Layer 3 of a small transformer language model trained on English Wikipedia (9 layers, counted from 0, width 96).
Take only the direct path to the model's output, skipping the later layers: a vector added to the residual stream pushes a token's score in proportion to its dot product with that token's output vector.

Output vectors of the tokens that the questions are about. A number n stands for (n - 500) times 0.004.
"to": 591,602,681,435,430,691,457,724,500,534,392,476,640,269,625,484,480,516,528,475,427,518,385,473,626,555,427,287,557,558,395,699,500,763,389,458,591,483,430,384,344,553,437,613,344,526,432,366,457,487,567,585,623,609,474,255,362,286,485,525,392,658,417,562,194,568,418,699,500,511,516,707,374,573,655,450,373,510,575,358,642,538,561,372,581,538,441,397,628,560,412,320,317,204,683,245
"oung": 403,645,356,323,446,559,360,489,501,576,576,446,400,537,608,676,507,462,489,669,527,432,343,500,923,419,311,322,413,542,525,436,340,456,262,579,491,522,422,468,425,344,541,172,356,375,342,312,413,340,707,668,649,543,668,491,467,285,563,728,314,428,329,438,432,738,613,574,437,439,413,325,232,554,616,541,543,353,267,409,547,314,370,509,642,407,596,536,526,360,625,299,651,570,387,542
"eal": 295,761,529,306,551,571,594,269,501,582,556,398,409,592,478,639,412,427,330,558,392,794,359,411,871,640,380,417,439,496,593,261,568,682,484,444,519,634,197,389,569,393,460,299,368,414,374,146,398,515,625,458,424,615,447,267,666,337,344,811,496,597,296,720,612,461,448,588,639,374,266,393,361,649,621,443,369,425,589,347,469,421,555,528,544,324,658,367,417,380,739,507,486,233,535,727
"yl": 566,660,491,421,322,328,553,387,500,493,630,417,708,504,657,478,650,496,616,508,590,505,553,655,705,393,691,467,571,457,362,609,542,596,454,568,431,404,320,600,282,338,423,409,333,539,377,493,519,431,433,648,559,580,489,289,488,649,471,861,350,610,353,620,523,564,439,712,698,421,410,397,539,440,321,576,533,359,526,404,678,691,696,390,778,419,435,527,514,552,409,588,625,320,573,603
"ff": 653,486,549,577,574,456,503,476,501,395,668,552,621,340,402,596,493,469,397,431,521,455,293,392,729,506,486,354,479,462,379,473,500,473,500,673,428,490,426,489,213,394,725,493,314,703,751,392,462,370,483,431,510,656,405,554,572,397,550,580,577,504,344,582,332,654,385,767,500,655,460,356,290,540,553,407,496,376,219,601,490,620,313,193,611,628,607,483,503,533,461,323,644,504,459,481
"ilit": 426,574,445,407,526,516,579,612,502,666,690,448,638,299,736,418,754,412,500,339,373,639,261,535,877,575,310,461,596,324,559,372,412,834,384,606,610,287,496,548,453,306,582,418,342,409,549,525,712,460,430,637,455,528,734,495,514,409,672,529,511,490,439,386,513,703,524,902,436,243,286,350,399,326,739,482,324,408,708,483,512,556,451,309,594,602,399,727,552,583,402,492,408,438,450,602
"ington": 268,911,528,468,291,638,417,358,500,262,598,497,747,500,680,769,522,407,618,654,468,383,236,534,787,360,448,419,540,432,357,598,547,623,275,543,386,247,500,483,594,364,633,329,327,471,406,448,496,438,500,380,543,464,398,371,622,338,631,715,388,580,592,529,387,441,263,537,529,593,473,270,611,595,371,483,169,620,450,265,609,325,343,413,453,545,535,705,462,471,435,471,563,582,595,712
"outh": 412,581,528,440,372,465,305,417,501,470,518,599,438,384,576,482,556,491,516,893,375,469,276,481,870,391,492,438,444,356,572,559,529,627,338,431,500,446,519,363,616,328,433,257,335,372,400,191,383,447,449,316,602,482,570,478,794,385,492,620,568,453,451,609,408,707,678,615,434,458,276,334,287,528,353,483,477,639,305,338,492,450,151,436,504,521,778,458,658,521,475,209,598,518,231,527
"reat": 548,409,404,276,469,401,416,591,501,634,564,418,561,504,666,522,665,457,455,516,482,527,415,453,782,346,429,445,609,549,743,403,471,626,549,551,149,442,397,683,298,560,617,259,308,282,416,337,706,619,563,550,538,543,441,374,651,406,431,654,509,550,551,622,459,530,476,496,377,298,271,595,611,385,607,587,335,545,339,456,510,419,614,666,677,571,466,715,599,393,583,522,416,552,662,520
"a": 562,496,551,508,565,558,328,485,500,599,386,431,472,598,530,505,412,584,451,537,540,480,634,633,570,460,592,618,500,351,473,518,481,465,578,519,676,588,485,438,429,589,515,510,340,476,299,568,446,516,418,414,434,708,479,416,626,409,573,380,536,689,478,408,475,492,590,401,505,467,622,533,712,465,402,380,625,412,492,470,537,360,615,306,525,473,432,483,570,672,356,502,395,512,409,688
"leg": 380,546,432,449,548,549,554,634,500,503,390,525,552,395,500,404,522,425,364,626,582,517,454,404,798,633,476,300,540,449,420,610,389,555,426,585,643,568,362,532,414,481,553,708,429,540,552,507,412,435,470,475,589,757,359,440,730,182,538,399,578,724,377,659,543,682,361,583,483,353,338,457,394,721,307,496,458,553,496,594,462,713,418,558,561,550,604,728,363,221,376,528,384,407,506,515
"ided": 383,528,655,458,534,473,400,340,500,637,647,474,570,378,609,531,497,382,602,472,409,540,401,539,769,609,559,371,287,479,412,411,412,404,493,335,342,490,366,371,383,426,480,470,450,506,713,597,601,288,449,652,594,419,580,358,538,291,486,563,500,578,416,434,409,671,393,549,316,178,366,273,441,674,512,526,386,468,432,357,646,543,522,441,621,277,597,434,656,319,754,538,482,666,459,660
"et": 510,492,414,717,527,312,400,515,500,701,428,570,544,565,417,492,733,540,494,411,475,523,517,638,668,715,402,528,585,518,463,482,533,310,599,552,538,605,391,456,580,562,449,444,385,558,396,445,539,664,650,343,568,589,519,232,530,401,650,713,583,597,356,461,711,391,622,466,534,597,500,486,489,468,413,549,538,403,642,387,429,526,334,444,630,487,412,457,661,529,587,594,457,542,402,439
"ady": 414,712,484,551,406,539,337,468,500,555,851,343,528,399,382,587,449,444,514,585,368,654,488,555,881,388,309,500,460,526,424,557,284,672,341,447,467,483,638,394,251,277,511,543,245,639,543,504,480,281,550,585,646,443,614,293,516,403,350,504,503,625,526,421,355,419,404,567,429,496,537,271,434,552,432,309,256,350,440,523,514,625,395,487,325,354,707,510,598,397,359,543,644,675,540,464
"ference": 707,797,387,489,396,496,453,518,500,521,483,527,518,242,431,718,483,350,518,556,437,823,354,479,823,350,626,335,540,423,573,579,272,567,507,467,475,444,528,409,593,525,690,797,496,313,569,625,385,500,695,514,661,574,576,406,721,282,515,416,519,578,278,570,216,485,349,493,387,454,421,454,221,649,451,418,442,527,466,424,459,615,270,471,672,558,638,517,539,466,436,470,603,245,438,383
"imes": 660,595,355,318,526,516,570,537,501,430,481,326,540,584,586,712,746,450,565,538,255,637,255,403,846,388,429,436,619,549,279,630,406,809,504,489,373,310,620,555,249,537,556,335,605,406,636,397,727,480,232,693,468,486,576,468,568,259,453,609,342,461,161,567,267,565,411,492,437,352,509,419,346,453,507,372,369,643,504,325,450,630,659,307,395,360,635,614,476,474,454,310,583,712,734,555
" member": 394,496,433,503,625,506,640,624,500,589,556,379,622,431,466,505,451,332,474,589,500,609,570,514,566,353,521,340,520,468,398,304,404,345,329,455,456,404,460,579,429,357,692,486,409,551,569,471,687,426,592,684,500,641,432,399,462,448,524,490,493,323,319,450,604,506,446,710,545,485,427,408,277,523,521,368,277,519,394,548,569,573,637,570,469,600,545,480,621,301,644,468,459,497,522,610
"at": 486,422,427,739,546,269,412,445,500,526,523,616,636,659,483,419,544,552,375,439,623,528,560,531,591,542,650,599,607,337,469,470,326,561,489,565,557,508,521,460,513,541,462,519,341,535,451,522,527,483,505,500,468,475,588,457,566,579,551,462,500,706,570,505,436,523,494,387,333,596,437,485,543,395,377,571,613,402,403,543,661,405,564,355,647,469,636,547,614,590,444,540,548,802,596,399
"osed": 336,648,441,361,553,411,507,444,501,527,651,529,524,262,556,422,820,418,490,376,336,419,500,480,834,542,546,390,475,390,343,287,306,714,458,411,484,483,462,306,503,432,580,352,445,410,450,401,481,436,524,427,655,512,565,256,415,503,489,504,289,647,616,526,418,541,593,417,663,504,287,487,509,719,563,296,335,313,474,569,623,773,497,492,541,318,568,443,599,482,644,474,444,528,611,586
"ans": 643,521,569,522,486,291,506,553,501,643,477,409,427,507,605,508,579,535,395,500,338,596,565,592,719,444,468,529,522,371,308,636,400,443,320,631,568,482,424,454,332,536,592,482,343,317,504,374,442,379,293,588,497,461,580,392,617,550,497,496,323,664,565,469,335,553,808,667,481,573,486,542,553,406,483,403,464,440,328,487,465,587,373,381,570,541,394,533,494,589,603,597,486,547,353,788
"anguage": 477,678,310,554,455,656,431,477,502,478,661,439,702,554,621,503,626,440,766,599,332,609,359,496,936,332,328,416,408,299,657,405,341,585,427,493,279,533,556,604,355,229,371,523,384,525,331,453,600,305,633,544,477,556,682,384,407,416,472,411,520,527,252,496,435,635,390,476,441,512,443,288,271,534,535,190,381,670,408,472,456,714,469,553,500,318,630,710,560,371,386,402,442,399,628,568
"as": 549,529,440,561,523,439,392,594,500,665,255,404,474,548,586,585,483,567,492,494,508,436,588,395,636,466,511,541,613,603,413,492,432,541,500,476,473,472,667,508,475,575,327,634,409,413,516,556,434,532,398,577,327,476,599,603,543,427,623,518,590,745,452,507,408,455,639,354,429,503,548,609,670,425,476,387,566,398,371,519,594,594,547,315,562,542,569,518,546,422,505,433,458,684,439,523
"ago": 480,751,625,524,402,625,190,594,501,455,500,608,435,593,541,412,507,430,570,771,408,571,356,418,969,466,202,371,622,445,400,465,421,800,321,625,369,394,771,480,363,464,407,504,316,374,253,433,611,533,663,437,411,438,560,557,310,414,553,740,285,654,400,378,335,454,324,589,553,350,347,433,247,402,606,483,415,525,475,439,556,312,351,356,496,421,663,541,614,232,532,311,334,514,386,452
" by": 474,608,495,422,475,627,369,482,500,539,528,427,488,525,451,450,432,432,373,542,432,586,479,529,415,526,500,468,425,482,390,462,535,651,561,554,547,592,568,564,582,412,472,414,408,408,671,314,363,398,576,476,424,460,473,635,426,472,598,476,586,368,337,582,598,500,600,650,579,497,494,563,506,758,622,536,353,526,545,545,565,579,627,482,475,552,522,490,455,462,495,434,267,671,528,580
"ul": 502,658,581,418,627,605,519,371,500,577,522,538,406,523,571,464,586,536,415,430,634,594,416,487,728,451,533,454,497,541,298,323,478,555,495,414,568,437,516,596,401,448,359,548,404,347,587,495,652,399,481,553,407,682,415,512,411,465,578,363,537,622,428,325,594,420,546,478,408,382,389,554,615,421,408,488,457,473,461,725,543,344,422,432,633,590,461,590,450,568,525,623,593,639,567,518
"ents": 753,620,597,210,559,614,467,405,500,476,460,500,679,579,690,625,659,435,344,642,522,457,327,528,796,513,500,253,430,452,437,675,618,596,420,547,563,316,496,511,684,592,684,496,492,335,561,659,691,509,369,483,410,541,600,504,674,460,549,572,431,631,464,507,543,508,660,640,375,410,201,390,67,363,407,366,496,622,286,412,660,708,444,462,343,494,600,486,532,585,662,540,468,799,487,488
"ceed": 355,632,442,461,448,658,337,342,501,706,482,548,753,413,504,389,442,281,538,495,410,425,473,265,812,424,543,360,508,457,504,535,301,661,481,627,651,440,666,306,328,553,359,492,288,482,449,324,399,247,696,588,416,500,696,300,735,400,352,482,407,472,462,440,475,566,144,631,676,496,247,349,580,627,667,362,367,329,476,359,635,682,350,732,508,463,553,522,402,471,476,631,555,460,662,547
" became": 441,729,446,424,585,550,497,517,500,599,524,512,497,233,695,503,611,420,428,666,379,567,583,544,548,686,424,459,413,416,541,400,473,506,379,587,337,433,345,500,342,345,585,617,387,524,638,389,601,517,543,508,523,487,588,552,519,385,629,520,271,393,401,592,363,555,397,545,610,435,394,524,496,618,513,279,404,657,440,464,516,597,500,577,401,414,593,542,497,457,616,471,490,560,451,683
"se": 534,412,717,339,458,465,341,848,500,318,503,572,570,442,568,416,480,472,464,504,331,430,521,593,604,550,537,494,478,344,404,482,523,510,478,615,637,584,412,368,459,689,720,475,371,569,431,482,665,456,514,469,535,472,503,294,731,450,780,575,454,453,342,520,363,420,318,448,399,704,339,549,307,269,370,481,496,593,564,406,623,646,383,425,655,253,378,472,462,599,556,398,506,305,796,347
"el": 483,644,544,413,624,465,612,420,500,638,569,382,535,479,335,555,411,565,464,471,494,590,606,463,684,560,472,517,489,579,384,470,418,371,531,604,590,481,383,593,408,503,442,426,372,556,447,387,706,594,500,289,330,588,453,447,466,383,644,629,423,600,429,612,515,405,538,583,494,405,490,442,517,488,470,572,404,410,706,549,568,353,357,378,509,417,395,329,605,720,543,569,522,564,393,478

Each question shows what one neuron of this layer's MLP adds at an activation of 1. A number n stands for (n - 500) times 0.0055.

n150: 454,373,415,569,501,503,499,489,389,467,575,720,375,503,529,483,523,688,612,475,506,525,657,473,394,459,484,510,445,454,479,500,436,576,402,455,475,498,461,444,442,406,544,438,453,511,534,600,451,499,613,585,471,552,505,559,590,656,419,473,499,387,531,530,365,408,516,520,206,480,428,552,579,453,457,495,420,589,520,593,532,437,602,450,653,517,417,550,486,460,550,583,584,444,511,562
Which of these tokens does it push up most? "at"

n119: 392,493,414,465,469,455,375,422,612,430,501,486,520,662,475,644,565,301,459,617,375,428,523,429,618,455,556,588,507,471,389,557,507,520,564,512,590,477,546,616,346,440,532,562,707,545,509,526,567,424,356,476,511,403,507,495,607,570,360,531,574,503,353,298,447,458,523,457,390,430,577,639,558,581,660,565,523,626,535,592,443,549,410,367,383,543,522,432,469,533,561,607,531,675,480,475
Pushed down most: "to"

n92: 588,379,428,483,543,604,450,499,505,462,584,479,332,455,592,584,385,432,540,396,444,449,536,419,442,585,649,482,306,602,543,462,539,441,597,482,593,509,614,397,446,424,381,517,354,548,494,447,428,541,612,496,525,496,542,541,647,664,444,480,514,543,466,401,600,541,461,432,496,617,428,635,511,481,652,389,537,377,488,478,555,491,465,516,398,531,434,537,351,503,351,523,608,375,418,608
Which two tokens does it push up most, strongest first? "ceed", "a"

n213: 423,484,480,521,463,424,454,496,196,454,467,446,546,579,436,456,487,467,526,453,522,479,501,470,360,599,616,448,503,722,464,348,580,415,482,449,513,578,365,408,513,488,607,430,460,507,563,659,439,433,507,490,486,412,529,511,429,500,499,468,416,506,533,571,613,549,522,669,487,639,314,420,425,521,575,515,531,500,525,491,466,490,431,549,449,585,655,614,481,472,458,587,365,499,405,597
Pushed down most: "imes"

n104: 546,528,642,392,519,549,329,484,493,574,534,545,517,565,587,478,539,549,468,446,515,392,439,503,424,461,475,664,558,468,425,577,471,633,447,367,476,445,539,434,509,504,542,679,539,577,506,559,464,448,467,483,586,518,498,214,599,575,569,491,504,561,448,474,491,487,388,486,649,433,520,638,492,250,547,467,577,439,483,549,620,554,462,387,567,584,487,612,513,580,496,383,624,386,438,591
Which of these tokens does it push up most? "se"

n5: 486,624,447,525,472,414,474,442,618,425,610,427,591,421,395,576,477,528,580,409,632,348,542,496,634,564,486,435,673,619,546,490,559,537,530,610,560,546,489,501,477,543,459,642,435,559,542,358,587,570,413,513,595,491,554,606,348,481,680,566,546,720,523,425,384,480,545,417,559,530,626,563,577,403,443,579,455,615,511,464,491,489,447,440,569,505,534,506,490,426,660,430,480,490,548,472
Which of these tokens does it push up most? "as"

n99: 458,356,541,542,474,556,632,606,417,429,395,391,655,607,436,560,509,646,433,566,596,543,370,593,606,397,594,573,600,492,456,708,339,604,454,562,638,414,592,541,576,459,626,443,383,492,461,508,373,611,520,450,566,458,446,441,605,631,648,515,518,308,569,515,432,425,498,429,481,451,499,472,544,383,510,545,454,575,574,478,538,557,581,484,624,469,409,487,559,486,575,401,565,519,430,376
Which of these tokens does it push up most? "se"

n106: 320,447,479,501,397,565,487,577,558,513,448,637,496,472,401,439,581,340,568,535,401,558,485,400,636,585,525,491,508,550,440,444,564,488,480,424,506,413,480,516,591,353,541,632,398,598,498,522,536,495,484,542,570,411,362,491,460,408,430,395,451,431,473,462,454,356,448,481,399,503,488,425,397,590,418,441,590,501,615,521,468,559,353,491,442,326,539,507,411,526,434,607,507,578,742,308
Which of these tokens does it push up most? "ady"

n172: 534,568,419,497,422,591,700,522,289,499,479,588,450,305,464,652,426,620,378,588,545,473,526,571,470,487,490,539,463,625,511,610,628,521,609,382,526,458,520,385,472,480,500,541,488,500,444,425,311,531,544,365,586,460,395,420,582,479,413,438,512,381,631,492,442,462,524,447,448,568,479,516,438,508,516,512,482,491,626,473,522,643,464,609,507,536,490,567,612,516,472,548,597,492,561,426
Which of these tokens does it push up most? "ference"

n65: 321,519,458,530,597,357,539,353,281,396,497,500,504,501,438,475,514,497,475,559,497,486,624,550,531,583,479,559,481,491,577,601,403,488,423,562,536,375,614,467,527,504,457,536,484,570,489,546,470,497,403,380,505,601,525,490,530,651,500,478,494,675,478,676,568,502,505,456,482,513,436,466,485,649,315,492,440,519,357,485,399,527,486,600,516,451,523,560,404,405,431,472,591,585,494,498
Pushed down most: "to"

n3: 502,448,656,477,537,506,580,517,527,463,414,606,517,442,521,479,462,521,473,483,525,537,407,399,636,425,445,613,426,625,569,600,420,402,421,574,467,587,388,369,530,484,386,501,393,404,424,414,474,460,634,603,507,455,751,457,337,447,404,447,541,452,224,583,634,622,562,547,661,537,426,550,443,451,477,540,407,500,613,533,610,433,690,444,612,562,418,550,507,470,575,428,514,611,547,508
Which three tokens does it push up most, strongest first? "oung", "eal", "to"

n127: 474,496,399,531,507,419,495,484,470,403,504,500,492,487,319,282,587,641,561,430,493,386,552,450,660,428,427,519,464,629,449,554,518,606,499,457,554,553,525,502,670,464,532,523,533,337,468,446,540,442,478,521,601,714,466,548,634,537,606,608,366,559,453,438,421,385,433,374,570,578,643,495,409,454,487,434,492,475,467,559,479,367,435,632,487,463,502,530,396,542,510,521,356,552,726,516
Pushed down most: "ided"

n203: 433,652,501,442,459,523,501,525,747,542,551,532,560,585,402,541,574,488,436,400,537,442,446,393,629,374,578,457,542,589,438,361,522,457,436,516,424,518,366,612,450,453,427,547,526,373,650,430,474,517,581,562,462,604,496,441,556,527,508,574,518,576,509,378,445,415,468,487,506,516,435,506,364,493,606,594,523,478,462,608,433,380,511,555,533,490,571,632,552,442,380,537,635,551,584,513
Pushed down most: "a"

n156: 508,714,340,487,465,479,652,578,560,452,486,413,537,499,583,514,402,601,427,477,489,450,362,406,376,561,454,509,496,531,728,681,478,500,510,501,461,441,555,595,488,513,500,648,373,541,423,444,479,435,675,520,552,618,623,525,535,428,504,567,650,470,461,567,471,435,432,420,475,537,498,540,303,626,531,637,459,410,509,420,459,523,558,708,410,479,576,586,499,625,499,629,457,472,531,457
Which of these tokens does it push up most? "ference"

n77: 267,398,352,469,550,523,551,423,591,517,581,531,474,597,546,409,664,610,429,477,353,522,489,464,557,558,694,477,485,392,460,407,510,491,479,457,549,620,448,509,488,523,483,552,520,516,468,598,492,390,593,501,464,413,460,611,551,574,500,530,580,540,562,539,464,529,484,586,480,437,596,544,503,395,604,556,583,640,403,483,567,531,575,287,422,466,656,573,443,387,504,586,617,509,478,501
Pushed down most: "to"

n86: 342,499,364,471,429,409,389,349,466,522,658,394,532,575,447,541,408,495,407,549,384,473,593,504,443,632,624,441,571,475,574,401,414,421,508,492,511,306,433,421,373,466,626,492,381,408,610,422,485,533,460,559,493,481,412,553,510,557,504,573,600,453,437,634,532,457,428,469,625,531,551,509,484,520,592,564,344,466,526,429,479,615,607,531,453,549,543,451,515,440,516,342,457,329,466,412
Which two tokens does it push up most, strongest first? "eal", " member"

n187: 492,619,553,538,518,568,562,442,498,424,426,536,458,272,437,467,389,315,540,618,460,563,400,485,487,508,413,339,425,399,448,424,369,489,567,606,398,649,496,362,520,432,508,534,587,696,337,533,537,545,536,393,545,435,603,547,443,485,478,524,513,441,540,599,669,451,521,468,604,492,490,493,431,531,449,519,508,569,519,399,529,521,582,523,571,431,513,401,615,445,445,461,461,602,374,376
Pushed down most: "ans"

n76: 498,513,399,543,525,557,446,623,591,687,538,519,588,454,651,552,567,397,359,449,478,554,663,437,410,543,524,641,452,370,608,480,498,327,532,504,585,533,579,549,581,541,437,369,429,581,412,569,589,487,398,588,402,570,503,368,596,475,605,539,560,484,483,573,526,389,464,518,542,485,510,524,495,428,464,503,527,645,592,439,549,534,477,461,412,503,531,471,286,362,454,517,371,377,562,414
Which two tokens does it push up most, strongest first? "se", "et"

n48: 510,505,590,470,561,601,406,372,534,424,632,484,489,554,496,438,481,587,450,598,449,544,607,462,520,572,476,449,551,571,495,579,542,550,667,461,468,323,597,487,456,259,526,620,620,583,517,489,389,707,366,414,561,434,491,435,519,507,482,420,571,534,649,585,458,570,454,624,405,598,585,447,447,419,417,568,589,466,470,410,378,625,585,536,567,574,575,526,543,694,635,399,463,450,442,535
Which of these tokens does it push up most? "outh"

n192: 508,510,481,551,319,330,474,470,433,611,417,457,506,520,392,544,542,411,568,417,394,539,564,376,596,446,574,547,545,528,439,429,484,547,515,412,486,400,631,555,580,548,557,527,476,447,640,459,508,294,540,455,272,558,490,530,508,535,515,454,570,362,518,514,468,556,582,636,521,520,367,400,449,399,567,474,521,580,419,453,480,449,642,543,447,583,591,501,312,424,679,612,544,395,500,633
Pushed down most: "to"

n169: 652,747,554,463,558,646,686,487,507,585,518,333,431,478,481,518,496,515,495,584,577,399,516,340,299,506,522,495,567,684,468,422,479,535,471,484,484,396,408,568,348,475,571,394,506,446,545,561,401,540,376,447,401,624,495,438,524,368,565,519,516,401,491,425,561,429,413,567,437,522,611,420,634,597,494,561,442,611,690,587,610,511,374,599,429,474,479,498,524,604,516,401,578,519,545,419
Pushed down most: "at"

n248: 485,493,460,447,494,457,523,404,517,537,410,460,532,656,321,549,454,543,507,521,555,596,564,441,563,469,511,539,606,386,535,538,457,547,462,436,395,416,489,440,534,706,517,457,537,565,583,488,511,515,594,459,457,549,552,535,497,374,636,590,497,382,449,462,224,523,465,469,618,267,524,563,398,602,513,464,489,583,561,518,495,436,520,495,541,508,413,577,459,574,475,335,464,558,475,424
Which of these tokens does it push up most? "imes"

n19: 556,679,419,731,516,628,455,619,485,433,454,406,541,488,448,452,534,409,524,523,614,579,512,468,538,507,446,543,478,588,402,454,508,329,570,568,460,464,558,553,588,504,427,530,533,591,619,503,487,561,586,367,596,389,498,507,469,615,326,525,413,430,677,531,537,529,452,505,521,611,467,439,492,458,560,483,490,630,305,581,470,543,563,535,372,446,506,533,481,576,538,391,420,619,451,432
Pushed down most: "ilit"

n153: 484,578,517,557,513,567,557,465,589,490,346,499,506,369,486,563,492,406,408,686,497,639,566,559,616,366,647,490,595,592,379,505,520,631,416,556,419,417,451,605,588,516,497,354,456,545,547,543,598,446,490,554,491,532,534,553,555,377,542,355,381,455,609,445,417,575,395,412,361,517,565,525,565,606,538,384,362,673,466,432,486,560,372,520,511,360,579,391,597,466,615,528,587,503,536,512
Pushed down most: "et"

n44: 536,365,580,504,459,570,401,583,371,635,551,337,544,412,546,478,424,469,505,540,557,555,581,473,701,485,406,477,277,506,529,490,452,430,458,489,525,577,399,607,600,566,515,469,554,758,503,441,632,514,419,579,489,546,541,363,616,499,567,414,501,516,477,377,594,435,493,440,460,475,570,530,578,498,564,624,577,628,514,296,455,500,477,359,469,434,543,434,461,481,400,565,534,422,534,523
Which of these tokens does it push up most? "se"

n200: 477,369,467,482,354,552,448,551,363,447,494,468,562,479,447,441,403,661,531,584,533,543,536,430,240,595,660,528,500,563,624,509,511,655,401,604,423,512,458,494,564,513,574,568,378,592,516,718,449,463,478,432,440,634,430,568,542,463,565,400,435,478,528,481,611,663,315,462,495,525,455,495,495,499,377,471,517,440,542,510,421,551,473,498,520,594,453,594,373,573,490,656,483,472,408,516
Which of these tokens does it push up most? "leg"

n190: 611,425,392,462,500,391,478,424,466,462,419,453,572,440,462,452,549,388,404,540,657,513,518,526,664,612,460,529,519,505,587,567,461,532,489,555,511,528,470,423,541,516,510,532,528,426,447,458,675,495,587,474,612,663,418,510,561,487,563,382,515,581,414,572,495,560,495,615,530,571,524,486,410,573,444,577,408,499,437,523,538,673,434,560,522,461,417,552,493,521,452,534,579,351,604,627
Which two tokens does it push up most, strongest first? "leg", "ference"

n6: 500,319,345,667,581,523,512,532,654,481,569,473,468,356,604,557,576,370,461,491,406,551,393,434,527,337,519,455,536,444,616,522,503,407,565,408,513,457,494,559,391,478,512,496,497,524,456,437,524,352,642,334,457,592,461,326,486,610,529,628,519,546,552,308,612,323,508,508,377,499,654,560,546,467,482,403,584,486,567,567,532,517,375,657,560,480,499,594,446,444,470,553,527,525,561,587
Which of these tokens does it push up most? "anguage"

n49: 455,473,505,437,594,483,613,485,382,690,528,450,519,441,630,526,518,411,447,609,530,455,655,495,397,341,581,491,406,646,324,493,453,511,528,524,632,509,615,526,559,573,426,607,453,453,542,561,624,523,497,503,479,492,469,608,487,565,555,492,530,487,592,421,637,338,423,499,389,468,516,467,487,488,369,498,458,521,643,613,551,438,360,434,366,405,480,443,514,512,489,316,513,522,487,450
Pushed down most: "eal"

n210: 407,343,453,648,451,563,451,530,609,566,469,387,346,386,537,450,491,505,573,529,485,537,479,356,443,399,597,559,651,591,550,499,413,533,560,414,504,423,340,501,517,529,497,534,520,459,604,373,495,442,430,627,504,543,607,476,518,416,460,528,421,585,451,397,473,366,514,489,490,464,483,608,500,419,628,545,399,479,434,608,630,482,476,400,347,549,420,549,577,465,357,603,435,368,614,509
Pushed down most: "ents"

n185: 517,561,437,390,480,475,593,584,413,515,611,455,632,465,437,537,580,610,445,588,516,463,423,531,748,620,525,464,476,577,310,407,481,540,544,460,527,616,665,425,467,490,541,573,510,508,420,702,588,579,435,459,444,467,482,664,434,458,496,657,426,527,440,646,593,495,595,457,532,421,392,637,458,434,392,672,456,624,538,472,507,611,577,493,511,619,392,646,409,615,511,497,561,559,396,463
Pushed down most: "ceed"

n216: 574,502,424,479,463,438,498,392,508,520,340,384,609,481,377,680,385,504,425,581,593,490,429,496,444,528,620,554,240,444,564,506,372,326,589,610,432,481,408,702,391,478,467,563,611,352,524,555,531,448,536,534,536,403,432,393,502,417,353,543,520,450,437,532,427,467,517,539,501,516,582,534,451,504,390,477,458,569,474,486,565,480,577,520,484,444,452,536,404,589,513,415,406,641,579,483
Pushed down most: "ilit"

n204: 401,583,472,491,451,677,530,561,376,472,583,353,496,471,619,592,406,540,439,566,256,592,511,476,514,495,349,451,430,580,449,573,460,517,587,556,554,431,612,604,702,491,615,523,389,581,627,311,402,491,455,517,594,379,523,584,503,533,436,481,481,566,536,507,635,414,396,468,507,508,531,496,504,405,435,540,447,292,449,583,604,470,436,620,540,511,585,564,498,594,338,617,466,415,464,565
Which two tokens does it push up most, strongest first? "ady", "ington"

n227: 534,496,394,350,535,474,311,614,341,570,535,590,495,499,475,471,393,606,396,483,514,529,544,417,651,587,535,613,446,516,574,467,604,514,623,355,489,585,606,518,599,487,492,431,478,552,582,661,564,371,476,482,543,390,413,608,462,405,497,472,574,362,479,399,344,498,527,516,595,461,454,591,337,505,489,553,512,503,428,289,514,567,488,467,358,474,555,432,599,657,546,497,618,619,595,464
Pushed down most: "yl"

n91: 517,488,581,393,476,633,479,435,410,451,422,395,466,536,563,552,588,675,645,580,573,530,452,663,483,491,546,480,630,364,516,480,366,537,669,617,496,487,432,423,563,471,512,522,557,425,585,547,519,520,518,564,545,464,497,561,563,491,381,463,417,591,543,438,597,643,491,377,362,515,541,441,486,529,597,475,499,640,584,651,431,619,627,457,607,443,469,661,491,629,581,584,550,574,613,478
Which of these tokens does it push up most? "imes"

n64: 463,703,505,609,537,577,442,512,287,552,473,577,534,657,534,500,414,604,483,446,266,441,506,496,548,560,474,452,426,407,560,595,547,581,480,546,378,489,432,322,709,480,481,519,472,737,523,416,508,530,564,540,531,481,455,556,491,482,429,403,486,491,375,588,496,435,440,436,279,592,487,461,626,463,533,569,490,538,388,560,457,498,488,544,330,555,499,587,521,536,545,535,465,503,458,551
Which of these tokens does it push up most? "ington"

n108: 581,513,503,566,359,599,517,523,575,513,525,528,472,473,514,482,623,522,465,619,504,432,570,598,500,414,486,487,525,483,477,574,454,545,672,427,473,378,569,363,604,415,506,547,420,548,664,441,457,505,577,420,608,441,622,464,500,548,507,398,406,637,551,437,506,540,633,508,341,624,529,403,449,403,557,463,566,506,525,356,335,493,517,505,417,467,551,485,491,484,433,459,580,485,419,660
Which two tokens does it push up most, strongest first? "outh", "ady"

n125: 538,453,450,602,430,428,470,438,360,601,503,535,482,378,452,390,538,475,374,540,583,494,553,519,398,656,547,407,503,403,469,464,521,542,468,650,503,521,570,519,601,597,370,493,379,474,507,538,581,680,428,447,536,428,479,507,385,460,402,381,499,496,569,428,499,478,491,541,487,539,549,483,523,493,356,552,493,561,459,552,500,455,409,548,386,492,506,508,508,426,522,632,542,624,670,474
Which of these tokens does it push up most? "at"

n54: 425,474,462,478,458,509,317,490,363,420,478,363,454,449,484,485,353,528,502,543,468,417,550,465,395,530,448,416,547,482,388,737,433,420,498,571,445,445,520,577,431,425,474,442,508,574,495,432,427,553,500,514,599,623,636,501,604,294,521,441,584,368,546,489,595,410,591,390,444,442,480,709,387,520,436,491,394,541,551,547,321,553,510,525,399,589,462,693,410,549,512,467,462,540,353,515
Which of these tokens does it push up most? "leg"

n194: 480,583,576,511,503,382,525,568,646,387,527,537,435,426,473,542,494,435,429,504,346,498,447,434,568,567,421,587,596,488,564,448,526,495,487,502,475,471,406,382,510,555,455,451,548,572,598,610,485,480,452,483,569,517,495,546,387,517,506,448,474,544,332,332,685,408,310,641,466,483,374,573,446,433,543,533,321,598,483,497,438,386,729,471,536,511,602,640,544,564,422,528,504,520,549,592
Which two tokens does it push up most, strongest first? "ilit", "imes"